Layer 4 of a small transformer language model trained on English Wikipedia (9 layers, counted from 0, width 96).
A neuron's activation on a vector x is GELU(weights . x), where the dot is the dot product.
The model reads these tokens: " to" " the" " arrival" " of" " a" " new" " card" " set" ".\n\n" "Starting" " from" " the" " Dawn" "break" "," " Night" "edge" " expansion" "," " Cy"

The vector x that enters this layer's MLP at each token. A number n stands for (n - 500) times 0.0076.
0 " to": 482,448,457,583,332,445,527,289,416,389,522,604,629,198,499,538,297,555,468,631,428,449,547,608,670,527,665,593,294,521,326,555,450,369,618,369,640,434,505,522,505,527,313,530,551,643,494,465,537,592,489,426,395,286,464,368,597,366,390,468,542,537,795,668,523,685,512,925,518,471,413,518,508,599,491,454,612,378,694,461,644,504,482,509,341,462,399,572,577,510,517,460,482,604,373,415
1 " the": 529,440,449,536,367,449,455,312,538,441,526,582,665,193,476,552,286,558,477,624,429,392,564,595,654,556,672,614,311,492,375,536,502,438,623,374,631,441,448,571,473,522,260,505,532,621,470,489,509,621,522,382,373,284,549,380,610,394,418,382,499,604,803,636,476,709,512,945,555,506,354,471,450,488,438,500,704,316,654,452,607,525,484,489,343,490,431,569,586,481,503,442,517,593,459,435
2 " arrival": 601,609,454,540,277,442,366,308,400,325,539,516,549,191,483,460,408,459,481,754,399,514,499,509,719,414,590,542,338,403,271,598,460,489,539,435,606,579,434,589,321,313,462,599,543,548,428,588,386,607,483,466,409,392,647,544,626,415,395,281,482,548,641,693,246,648,417,886,549,467,386,337,653,591,309,416,778,289,555,497,549,618,423,420,395,473,385,489,612,465,574,457,480,579,407,473
3 " of": 568,536,471,513,359,319,369,366,445,342,562,559,647,389,458,502,321,523,448,607,404,430,493,699,568,457,587,607,411,462,358,529,391,438,590,406,610,437,669,635,366,442,284,579,490,518,453,492,546,603,479,356,469,362,359,397,650,354,486,577,476,454,520,643,322,737,495,958,591,463,418,394,364,631,548,437,702,290,670,482,622,498,551,448,260,496,345,504,601,509,524,530,420,576,357,510
4 " a": 572,470,495,547,348,394,375,372,650,398,507,548,688,202,465,571,315,584,554,693,437,402,555,703,590,515,648,569,364,509,392,514,457,333,617,356,507,455,454,532,332,541,333,561,630,559,369,505,557,640,445,429,446,359,577,410,612,417,476,321,412,585,645,803,454,648,453,916,539,453,488,453,366,471,287,413,641,220,561,544,647,540,532,463,266,457,489,527,524,450,461,463,445,639,444,461
5 " new": 531,536,677,586,348,423,427,265,462,370,566,569,490,319,488,563,368,557,554,624,434,350,653,509,535,470,733,523,305,448,393,460,432,418,602,408,562,549,357,649,364,511,173,510,578,560,316,558,437,617,483,400,448,329,509,469,547,388,456,305,431,610,564,626,400,527,448,903,488,461,366,449,378,381,357,481,643,183,665,474,609,561,559,420,330,449,466,587,644,431,561,403,483,641,335,490
6 " card": 451,563,661,712,398,294,445,315,510,383,648,506,552,361,526,583,459,356,467,567,495,330,452,434,584,447,605,464,321,568,307,566,342,355,542,372,655,657,371,642,290,508,436,434,552,621,308,458,378,538,568,430,458,410,434,470,542,313,401,346,480,649,458,635,344,599,459,921,491,382,420,272,513,600,488,440,866,263,692,626,626,494,498,418,498,405,536,596,648,448,513,471,472,505,472,485
7 " set": 529,491,698,806,399,366,439,327,351,282,589,436,324,411,489,472,339,348,422,587,355,421,647,565,561,426,483,453,368,471,304,506,459,362,536,393,602,595,413,705,439,291,362,487,442,565,457,508,454,418,496,331,411,265,584,401,609,318,451,351,613,497,467,456,336,644,466,840,590,562,371,474,572,535,317,499,856,296,544,514,503,635,544,564,473,479,449,548,629,436,270,635,509,551,503,358
8 ".\n\n": 551,427,320,691,312,439,473,320,470,427,563,622,575,205,489,580,239,533,441,627,379,427,537,591,656,552,735,594,278,491,347,540,546,432,568,455,638,417,394,565,475,546,349,531,593,610,377,505,571,581,528,393,387,231,420,347,668,482,413,522,529,597,783,671,451,701,562,799,618,524,355,512,544,549,458,512,652,399,737,453,591,564,496,487,313,431,398,610,639,518,457,399,477,547,391,463
9 "Starting": 590,522,560,779,343,449,584,439,402,371,642,636,492,260,490,490,364,562,545,567,401,508,555,559,677,471,475,610,438,399,270,486,611,483,512,497,503,533,424,662,371,551,372,642,395,574,465,525,487,407,471,314,502,266,469,417,661,477,361,526,482,601,593,714,471,602,459,900,604,555,391,401,563,583,316,489,726,118,524,462,617,539,494,331,361,500,293,507,607,472,513,335,529,748,377,448
10 " from": 519,535,506,590,345,385,581,482,332,336,597,526,690,274,363,469,324,508,454,592,403,621,438,635,615,473,555,594,423,504,268,470,464,441,515,443,570,511,614,657,365,482,311,685,496,528,485,364,554,524,486,314,388,399,378,486,552,396,518,647,467,577,571,639,448,744,414,897,648,484,417,343,368,608,497,472,786,344,550,469,647,582,515,309,272,529,404,608,589,474,576,527,513,664,335,418
11 " the": 516,440,514,498,414,430,471,416,590,437,554,563,718,194,437,437,367,583,487,584,425,435,563,563,712,587,589,634,389,463,361,526,525,478,553,411,591,475,467,708,398,492,239,546,480,574,531,487,483,632,534,328,324,350,533,449,590,392,484,391,443,595,720,665,446,738,453,932,631,527,371,429,270,360,401,484,854,284,544,468,684,540,478,443,297,537,434,595,563,470,520,409,553,653,466,457
12 " Dawn": 448,521,574,765,367,476,368,401,576,379,633,517,477,158,428,364,487,547,449,605,473,566,420,553,625,303,644,621,225,556,360,556,546,445,478,506,648,521,438,725,127,436,456,528,512,563,553,465,402,508,527,288,396,579,582,359,554,413,459,423,501,436,572,599,379,585,387,879,560,556,327,365,579,551,404,499,871,370,574,498,583,423,518,486,331,327,399,680,615,525,547,366,529,499,246,509
13 "break": 370,519,451,575,400,494,172,388,549,499,603,314,387,298,324,366,548,423,433,662,459,583,664,548,646,441,720,582,317,453,245,370,541,416,414,433,380,472,477,829,442,363,593,687,381,548,324,547,487,551,498,459,379,475,444,538,512,358,604,532,556,415,575,490,522,630,396,865,668,595,291,282,459,489,356,476,842,222,577,496,709,520,562,488,581,514,479,532,560,634,530,467,569,442,360,455
14 ",": 624,510,374,618,372,409,332,461,423,429,639,521,513,334,388,503,306,457,387,680,399,604,535,493,665,540,577,621,380,481,428,492,599,436,472,412,594,437,570,606,358,547,416,622,631,561,573,514,491,586,542,321,398,252,319,312,609,394,442,488,575,507,580,647,468,705,503,912,659,572,332,343,381,525,461,440,698,323,675,471,759,429,481,403,422,350,350,640,532,459,528,471,489,632,368,405
15 " Night": 483,441,536,735,442,392,209,463,392,441,659,501,468,311,341,488,437,390,596,584,410,567,425,481,619,381,627,612,343,581,378,411,590,429,490,424,534,497,417,655,237,472,371,536,395,636,320,540,430,485,535,391,497,474,418,414,528,342,466,577,622,475,608,656,474,634,476,870,511,685,463,320,605,538,303,491,935,362,397,455,614,379,470,410,328,375,463,460,564,410,517,292,438,643,167,500
16 "edge": 376,536,548,820,411,352,254,395,570,566,705,603,479,424,358,502,570,452,514,602,603,590,503,577,580,403,549,544,406,460,293,374,505,368,371,499,366,447,349,694,435,593,595,550,558,560,309,533,518,450,574,500,276,305,533,514,548,306,577,563,523,408,547,481,572,624,467,851,528,573,427,235,509,449,434,427,945,249,484,433,554,538,529,306,428,534,400,631,509,513,413,354,413,644,263,354
17 " expansion": 462,498,530,598,444,483,286,371,449,420,579,457,338,349,403,651,483,537,580,683,500,505,690,464,570,545,660,615,296,335,266,427,494,441,499,468,382,549,372,776,484,381,506,606,430,468,391,571,485,550,410,450,337,345,478,474,646,353,545,573,621,559,580,563,339,493,526,891,676,703,486,369,549,632,401,507,733,244,755,492,686,604,554,357,620,409,513,523,536,372,400,448,458,564,292,314
18 ",": 667,529,436,713,417,386,326,421,394,429,614,522,493,371,387,616,329,378,348,715,451,568,532,467,621,550,563,585,443,438,469,426,581,508,493,377,536,466,544,701,358,539,477,597,637,565,573,493,467,531,502,328,425,250,379,321,688,359,511,547,614,469,536,635,433,657,511,872,705,613,419,250,313,566,439,464,664,392,640,470,806,413,491,388,405,365,357,658,565,463,520,432,451,578,368,400
19 " Cy": 568,482,713,692,419,397,233,333,555,525,551,661,568,315,423,543,349,482,344,470,431,518,540,567,505,585,632,585,334,552,431,504,566,344,481,523,484,426,356,688,25,340,377,466,573,457,254,468,455,499,618,387,471,453,588,312,620,316,483,402,541,572,570,755,484,425,425,829,691,406,547,362,438,460,213,471,921,397,559,472,471,352,461,475,448,510,441,595,547,512,624,402,439,754,402,536

Each question shows the input weights of one neuron of the MLP. A number n stands for (n - 500) times 0.0029.

n320: 332,414,539,522,649,406,481,585,362,448,519,484,525,453,255,517,509,614,511,535,505,468,436,479,595,460,550,520,552,609,418,475,719,445,492,470,371,475,424,532,514,412,669,385,409,628,537,456,451,475,555,510,544,527,498,346,493,568,495,486,439,458,706,524,486,464,458,320,573,549,542,464,656,456,459,620,471,532,391,543,548,547,550,524,483,385,505,436,490,348,522,510,566,455,512,450
Which token does this neuron like most? 15 " Night"

n333: 488,703,482,361,546,407,561,565,315,433,516,294,566,414,541,537,477,521,434,566,604,536,414,431,551,666,558,517,403,531,489,584,463,396,489,558,549,410,440,452,752,420,517,503,475,519,552,544,337,523,494,647,473,360,430,340,497,367,514,427,462,484,374,520,457,459,592,352,527,568,645,372,495,624,458,381,433,534,435,549,514,516,549,530,722,554,405,598,575,545,478,487,584,444,314,594
On which two tokens does it fire most, strongest first? 17 " expansion", 18 ","

n145: 364,357,627,478,376,503,602,557,461,658,342,542,550,484,381,484,478,374,522,535,473,674,395,454,603,624,476,476,691,691,545,548,422,410,785,497,619,569,471,235,456,671,582,484,463,432,465,507,584,626,209,554,564,413,223,617,470,591,548,430,638,680,563,506,651,473,497,513,580,738,455,400,544,629,560,762,381,475,421,440,573,425,460,400,421,522,541,365,408,676,564,483,571,536,593,500
On which token does it fire most, and how strongly? 0 " to", at about 0.13

n102: 436,414,492,627,416,445,514,500,589,564,644,542,413,555,462,435,434,568,551,502,456,611,507,612,562,496,486,419,552,597,453,607,690,495,502,406,508,534,584,477,330,462,441,455,477,466,542,606,577,464,514,455,516,616,584,484,460,631,518,555,533,521,528,436,513,496,481,413,323,425,635,550,567,419,546,458,519,542,516,511,394,386,493,687,407,521,413,500,533,484,551,579,573,474,482,561
On which token does it fire most, and how strongly? 12 " Dawn", at about 1.6

n297: 557,410,427,466,709,559,568,409,381,612,508,562,479,552,325,514,343,481,377,615,423,554,357,547,635,591,347,483,650,514,626,404,527,648,661,533,442,590,489,435,521,616,381,516,454,555,597,551,631,540,532,488,415,599,517,387,464,435,509,593,372,617,435,373,392,542,489,426,435,402,593,368,557,680,413,466,562,479,470,458,621,437,606,562,590,620,545,588,375,518,665,598,429,375,625,409
On which two tokens does it fire most, strongest first? 18 ",", 10 " from"

n237: 494,455,304,542,512,573,384,636,539,530,514,619,587,448,477,414,409,305,510,624,458,387,449,549,369,696,590,449,653,603,511,567,648,515,327,665,587,602,495,480,408,605,558,486,291,474,627,601,497,386,349,471,432,492,543,442,522,521,526,393,517,503,589,619,575,620,668,486,610,454,543,674,435,415,609,592,416,561,389,374,382,462,450,394,572,591,466,529,601,488,492,517,516,531,465,445
Which token does this neuron like most? 8 ".\n\n"

n338: 405,459,370,351,504,712,580,419,759,526,469,346,628,592,653,608,349,526,567,564,617,414,618,664,615,631,512,469,429,497,560,663,580,553,571,437,423,380,477,452,567,578,444,523,604,486,385,435,606,552,581,430,531,369,458,373,439,571,451,312,438,510,677,377,678,717,649,793,373,559,368,519,531,431,543,459,337,692,518,456,296,380,520,568,412,519,609,381,663,344,638,317,520,308,489,399
Which token does this neuron like most? 1 " the"

n319: 503,452,451,354,436,483,549,373,660,451,554,366,585,455,671,677,527,640,463,309,580,486,474,380,404,399,635,529,523,369,636,429,608,529,568,478,532,255,386,475,591,273,465,519,387,582,503,449,586,478,302,500,552,595,480,427,480,557,591,546,503,591,320,413,587,531,541,494,552,390,483,463,523,561,567,602,364,416,515,483,560,533,342,511,421,424,637,570,639,556,431,415,486,596,335,475
On which token does it fire most, and how strongly? 5 " new", at about 0.25

n171: 362,379,443,527,583,607,491,500,362,533,428,411,480,538,333,636,495,583,515,580,428,478,466,458,516,533,528,614,498,483,706,434,597,571,473,610,511,451,459,477,547,535,666,291,502,554,518,562,500,662,567,442,443,457,580,537,509,502,390,586,510,622,560,481,641,462,505,531,366,583,477,563,507,604,590,566,439,412,462,619,543,442,512,422,610,493,462,574,510,458,598,356,486,549,480,432
On which token does it fire most, and how strongly? 17 " expansion", at about 1.1

n311: 524,452,460,380,431,297,571,463,677,446,585,419,453,453,463,461,586,467,560,453,633,492,334,517,621,577,332,520,456,347,478,584,618,512,594,473,479,631,452,430,513,521,488,511,523,719,638,616,489,529,412,520,339,545,350,279,301,474,445,489,460,552,524,252,431,520,549,421,554,416,533,479,571,357,543,480,574,588,423,562,573,588,483,371,488,457,463,527,637,357,480,533,563,547,698,586
Which token does this neuron like most? 11 " the"

n186: 371,574,551,538,448,598,482,551,465,445,482,554,615,498,570,444,608,555,478,441,567,549,474,568,483,573,571,526,556,581,332,410,570,582,519,428,454,439,556,584,596,603,645,578,403,487,643,490,580,695,545,469,562,358,521,556,641,403,561,410,500,569,533,465,535,635,602,386,521,589,647,575,466,453,584,628,528,534,414,359,359,380,495,408,582,615,331,430,435,508,593,660,527,574,410,543
Its three highest activations, in order, are on tokens 16 "edge", 10 " from", 11 " the"

n213: 482,436,642,469,467,494,399,524,517,503,472,430,542,526,723,442,481,497,592,641,463,387,480,615,695,586,545,460,517,572,410,436,730,529,579,505,497,582,538,443,661,454,517,489,612,388,432,446,623,532,483,460,630,435,293,387,466,620,514,357,670,394,343,490,400,570,611,367,562,595,378,437,693,586,459,360,500,607,520,565,399,445,492,570,581,604,548,596,649,550,545,564,639,380,445,550
Which token does this neuron like most? 7 " set"

n367: 484,423,348,438,511,530,524,328,400,599,478,436,514,521,677,593,260,430,562,503,492,510,543,420,530,666,467,328,473,497,524,541,471,472,355,395,495,454,621,443,595,557,467,500,454,365,510,572,495,538,448,581,565,440,363,480,495,606,600,428,570,680,403,511,566,535,447,445,465,454,418,500,533,745,446,495,525,566,533,599,431,590,547,629,477,422,507,596,518,423,535,515,445,532,582,424
On which token does it fire most, and how strongly? 8 ".\n\n", at about 1.2

n117: 479,459,537,612,398,547,453,646,478,521,514,679,500,602,519,433,434,577,523,704,489,588,392,420,559,532,422,344,649,433,652,560,497,548,329,500,436,594,440,621,572,633,416,439,503,391,434,591,436,645,398,369,580,522,500,384,500,520,421,475,583,452,509,665,384,397,511,561,594,320,540,461,536,461,537,606,439,609,357,514,571,495,587,478,441,497,706,505,454,591,459,386,636,381,392,570
Which token does this neuron like most? 18 ","

n220: 279,534,490,308,431,466,582,547,487,447,552,417,402,468,431,497,487,520,570,536,511,608,495,587,456,474,358,519,490,636,439,478,584,505,454,656,468,476,428,507,485,409,403,558,489,596,480,424,631,473,654,535,608,621,358,360,458,443,406,456,529,480,431,472,410,474,586,563,510,687,497,502,616,524,410,445,429,438,376,328,359,416,585,393,559,505,360,613,616,419,482,697,477,518,584,608
On which two tokens does it fire most, strongest first? 15 " Night", 7 " set"

n373: 670,589,369,456,291,856,503,438,494,340,422,405,542,619,360,594,503,540,450,456,506,464,579,550,604,488,575,630,462,494,485,469,579,302,581,460,464,410,472,379,578,536,697,369,497,488,644,368,494,647,441,518,542,404,338,491,331,525,429,410,359,497,330,597,674,393,590,509,416,535,370,528,400,503,360,348,500,579,450,673,467,384,491,467,571,548,539,585,589,543,609,574,503,535,469,456
On which token does it fire most, and how strongly? 14 ",", at about 1.3

n212: 763,407,489,321,457,576,589,433,480,600,459,371,552,500,461,586,612,644,639,500,585,485,633,523,393,420,456,370,543,434,648,545,614,708,631,472,541,482,503,454,432,473,350,560,527,587,520,500,506,530,615,390,456,500,590,449,363,491,593,328,347,399,457,487,583,488,466,538,567,365,452,541,476,568,373,468,408,414,482,482,421,503,758,445,398,386,569,263,559,258,541,373,545,578,527,555
Which token does this neuron like most? 5 " new"

n301: 519,473,453,498,524,401,593,325,522,694,561,468,502,521,566,547,463,498,559,500,527,552,436,544,483,558,496,699,484,541,412,628,584,379,481,404,547,551,547,492,557,521,495,605,449,608,405,563,474,547,411,500,428,455,551,491,422,451,421,520,409,613,381,403,573,435,594,448,468,467,526,451,614,329,490,516,533,541,484,473,419,592,592,403,440,395,464,521,448,365,552,493,463,313,547,577
Its three highest activations, in order, are on tokens 6 " card", 16 "edge", 8 ".\n\n"

n302: 539,536,503,383,414,329,497,500,574,381,491,431,565,478,442,621,632,543,631,547,452,437,637,831,534,588,345,664,541,629,363,640,523,543,662,633,545,404,543,526,553,585,528,500,674,583,581,518,544,443,578,558,515,603,435,587,545,632,707,503,400,477,475,403,553,375,659,421,380,564,512,373,500,372,345,563,513,511,532,698,446,564,417,637,429,440,534,446,481,304,669,509,564,636,550,420
Which token does this neuron like most? 4 " a"

n23: 465,482,531,391,562,532,660,539,491,572,459,407,555,609,527,451,573,599,533,586,544,409,482,529,591,483,476,411,555,341,517,533,552,409,601,497,525,342,589,376,571,369,410,377,599,500,523,594,520,680,485,545,308,600,410,579,637,405,666,400,577,608,395,526,532,593,636,527,482,664,463,500,503,580,662,500,528,475,399,497,395,651,573,529,213,637,450,686,584,254,459,413,543,486,627,656
Which token does this neuron like most? 11 " the"

n269: 379,545,614,505,374,616,579,478,581,485,420,519,447,505,549,533,427,661,389,384,417,557,609,553,569,483,525,520,444,349,657,327,489,520,491,328,378,424,351,395,603,438,398,506,532,506,511,494,566,639,600,352,466,517,419,345,477,408,643,585,529,607,434,311,430,635,470,449,463,552,604,455,603,563,595,283,338,557,567,540,494,605,511,472,713,605,513,516,419,614,623,405,379,472,433,514
Which token does this neuron like most? 17 " expansion"

n101: 506,524,411,273,647,352,424,500,452,325,621,474,463,455,650,625,445,553,579,465,381,524,433,479,393,562,532,374,470,636,438,444,482,466,654,593,347,478,569,468,588,569,547,415,682,330,419,524,474,583,365,293,451,579,358,397,449,393,587,603,403,369,430,565,539,581,553,515,406,640,520,540,485,589,437,602,451,672,447,430,404,559,488,359,478,563,565,414,439,156,418,509,702,548,581,384
On which two tokens does it fire most, strongest first? 17 " expansion", 10 " from"

n325: 416,614,551,370,432,669,436,395,627,385,305,620,614,540,318,599,613,445,440,500,446,532,489,451,577,511,394,394,790,485,598,541,622,633,530,445,379,574,630,358,466,503,677,678,741,548,483,543,472,751,597,292,446,536,419,611,407,354,456,357,471,500,458,484,638,553,452,518,651,282,597,648,616,645,545,261,378,483,348,712,411,584,269,614,326,619,581,622,511,385,583,408,597,652,426,634
On which two tokens does it fire most, strongest first? 2 " arrival", 4 " a"

n139: 296,642,536,363,511,643,531,540,638,535,550,598,502,372,447,507,392,529,470,508,462,565,449,417,366,480,446,538,589,462,537,503,441,516,510,498,538,731,364,478,453,534,539,373,526,503,500,696,604,564,420,518,709,578,587,363,366,544,456,515,694,522,479,514,493,552,456,455,606,534,420,446,596,546,523,428,498,564,438,525,458,488,374,433,412,519,427,502,582,554,442,391,519,480,347,593
Its three highest activations, in order, are on tokens 12 " Dawn", 15 " Night", 2 " arrival"

n120: 483,551,570,320,624,492,393,557,452,415,500,398,610,581,525,497,544,440,571,440,495,399,497,543,418,602,376,580,503,514,646,356,476,531,560,728,528,435,689,469,436,520,525,357,580,609,484,410,503,510,531,583,330,519,592,562,763,315,497,552,448,500,460,431,417,505,587,412,546,489,374,510,385,492,623,579,535,572,531,497,533,516,319,481,595,448,431,423,621,539,593,554,558,392,368,676
On which token does it fire most, and how strongly? 3 " of", at about 0.25

n131: 517,487,457,500,542,580,531,409,586,371,529,518,527,621,559,377,518,631,589,497,508,380,424,557,408,526,469,306,545,592,425,478,552,514,442,469,435,530,424,453,435,617,549,484,432,584,416,564,420,623,583,454,591,417,519,678,394,308,325,500,562,361,483,691,476,566,590,645,540,598,495,592,495,487,570,611,514,743,479,508,418,492,387,479,607,523,693,482,503,566,597,592,518,461,459,343
Which token does this neuron like most? 6 " card"

n374: 432,735,401,503,476,437,521,383,653,497,509,508,546,564,535,684,497,614,623,536,465,486,509,379,589,520,490,269,523,638,480,702,421,524,485,503,249,482,478,523,659,463,500,648,512,526,541,537,439,511,384,482,500,639,471,622,612,518,506,549,468,528,464,557,500,560,525,491,500,386,481,422,576,506,508,698,377,511,416,376,773,514,474,789,364,388,432,429,390,574,532,548,536,491,426,463
Which token does this neuron like most? 4 " a"

n24: 704,526,380,454,491,535,642,414,434,544,485,654,588,565,720,537,503,331,593,564,447,532,313,449,590,583,521,458,462,431,699,512,588,437,567,348,349,509,570,446,590,639,461,551,330,509,483,377,432,481,388,518,647,509,479,572,363,405,494,605,568,331,500,492,543,613,407,444,521,395,557,516,538,675,590,500,468,444,505,380,582,457,659,366,289,653,657,436,509,679,432,514,483,610,482,549
On which token does it fire most, and how strongly? 10 " from", at about 1.3

n27: 295,626,515,476,412,676,434,478,586,555,595,431,487,440,617,598,489,417,588,493,519,430,509,389,465,502,525,559,468,450,480,519,617,495,541,522,617,459,526,404,554,574,386,543,599,526,560,456,361,592,605,608,458,419,597,407,477,387,507,488,528,525,515,409,443,452,587,514,614,513,668,615,514,507,508,576,463,559,484,428,544,493,523,369,586,522,511,454,414,591,488,722,536,511,536,532
On which two tokens does it fire most, strongest first? 1 " the", 17 " expansion"

n30: 442,500,462,542,607,401,636,460,449,567,588,444,594,365,425,615,599,606,483,392,622,518,450,607,475,324,508,427,407,438,413,574,450,465,561,539,393,475,408,542,515,578,539,504,594,477,586,529,563,489,623,347,489,514,447,440,507,456,558,509,491,491,502,365,443,536,407,495,648,468,416,399,541,386,573,444,458,462,399,484,366,445,509,473,590,594,508,481,436,468,529,458,522,414,477,463
Which token does this neuron like most? 16 "edge"

n243: 497,653,326,490,315,375,640,500,414,534,471,561,458,584,538,693,434,508,498,750,473,567,583,593,510,534,476,503,539,597,534,516,508,645,461,679,585,684,442,395,453,534,386,402,397,511,462,458,433,500,324,532,500,673,568,380,418,575,402,307,575,526,628,467,380,476,469,396,473,536,615,512,543,570,488,508,520,555,493,434,463,521,513,418,541,513,507,468,427,404,527,636,500,516,393,328
On which token does it fire most, and how strongly? 2 " arrival", at about 2.1

n187: 469,404,442,417,450,500,418,543,553,601,550,502,536,458,423,348,360,608,567,549,545,583,614,491,597,656,464,457,516,530,437,597,500,352,638,563,479,470,509,448,618,461,456,546,427,557,412,552,507,407,512,420,428,518,351,512,297,575,502,464,446,491,438,441,584,562,539,448,462,537,431,553,631,436,569,531,494,438,605,549,576,410,529,428,560,477,530,544,469,540,439,616,641,449,558,520
On which token does it fire most, and how strongly? 13 "break", at about 2.3

n356: 419,588,420,471,522,443,505,651,438,699,547,487,556,468,534,497,490,450,512,516,376,623,458,439,512,454,603,590,588,537,609,422,612,446,334,525,409,432,537,412,610,619,599,391,340,596,593,560,634,498,608,444,453,324,473,559,430,421,591,456,566,631,715,547,546,534,601,395,427,515,409,478,487,452,606,570,360,391,587,557,586,485,653,591,570,493,547,446,445,589,495,635,444,412,557,395
On which token does it fire most, and how strongly? 14 ",", at about 0.18

n215: 460,520,441,475,439,578,682,563,452,452,569,385,546,605,473,578,441,556,440,463,382,455,502,591,523,580,484,475,552,446,422,468,422,349,532,660,506,463,496,566,649,451,527,435,453,516,581,538,449,573,700,486,549,625,541,518,456,523,509,502,527,615,584,468,493,586,470,480,560,509,421,446,475,552,606,555,583,468,559,540,363,440,553,478,505,496,558,653,376,390,600,542,526,502,463,422
Which token does this neuron like most? 10 " from"

n247: 525,405,576,471,661,301,512,493,432,680,617,537,469,466,463,617,396,547,689,554,448,573,293,563,459,487,360,516,403,345,490,441,394,686,567,398,522,527,623,475,616,507,489,487,390,424,485,479,380,590,604,532,443,593,452,519,456,409,431,490,417,398,399,372,508,490,525,549,492,498,597,507,388,492,467,346,568,346,436,456,474,357,584,531,548,537,602,505,544,559,500,480,523,487,655,520
Its three highest activations, in order, are on tokens 3 " of", 6 " card", 16 "edge"

n226: 463,774,429,327,451,298,525,494,399,470,569,441,546,468,491,479,518,551,463,305,438,603,538,615,433,743,472,579,463,326,545,529,554,622,681,497,419,699,470,555,625,472,312,524,592,589,604,463,443,450,539,509,435,562,583,280,457,458,417,410,385,620,389,308,485,340,425,438,683,437,344,535,431,374,466,531,371,471,467,212,537,449,574,543,500,565,517,515,448,583,534,368,593,552,660,479
On which two tokens does it fire most, strongest first? 11 " the", 5 " new"

n293: 478,576,600,476,557,467,546,645,510,516,385,405,362,426,544,440,576,690,521,471,533,585,389,567,631,560,546,497,571,456,438,656,624,592,436,527,538,603,495,579,481,381,482,512,417,450,488,377,490,531,582,391,392,549,602,382,452,718,437,520,513,554,546,429,583,786,441,392,582,475,604,550,454,472,574,576,476,447,441,605,357,430,543,505,432,517,394,555,416,489,554,611,589,485,521,588
Which token does this neuron like most? 12 " Dawn"

n261: 270,447,631,419,621,480,665,551,619,478,409,416,428,410,548,484,375,597,431,764,287,625,422,503,538,559,482,527,603,545,637,510,595,354,510,494,421,479,417,592,535,408,590,542,661,455,394,436,568,541,434,373,561,426,466,293,457,637,410,433,615,513,557,500,523,540,549,162,490,409,464,758,673,575,536,493,283,663,621,517,433,578,473,563,348,643,393,570,816,441,473,573,393,487,295,444
On which token does it fire most, and how strongly? 8 ".\n\n", at about 1.7

n313: 446,410,511,644,443,432,540,548,403,670,421,330,460,487,534,578,300,606,531,609,432,446,534,437,511,578,304,652,458,604,481,617,511,535,444,712,505,480,559,495,603,443,523,486,690,500,530,359,650,460,398,632,605,514,555,529,393,641,363,492,596,454,476,609,608,542,394,469,390,489,546,434,406,397,660,584,476,695,507,494,567,500,603,522,404,382,450,617,566,494,483,455,464,422,357,339
Which token does this neuron like most? 8 ".\n\n"

n259: 420,359,487,443,423,648,505,525,331,376,368,374,510,448,486,392,608,554,433,534,581,484,367,592,538,555,632,418,376,555,417,406,670,494,361,614,420,450,503,481,608,542,528,701,519,558,647,484,542,411,456,626,522,478,522,591,431,427,572,417,443,451,599,529,466,553,422,532,460,500,518,638,603,533,759,423,402,467,415,433,300,471,519,455,417,546,523,434,582,550,524,601,482,556,508,368
Which token does this neuron like most? 0 " to"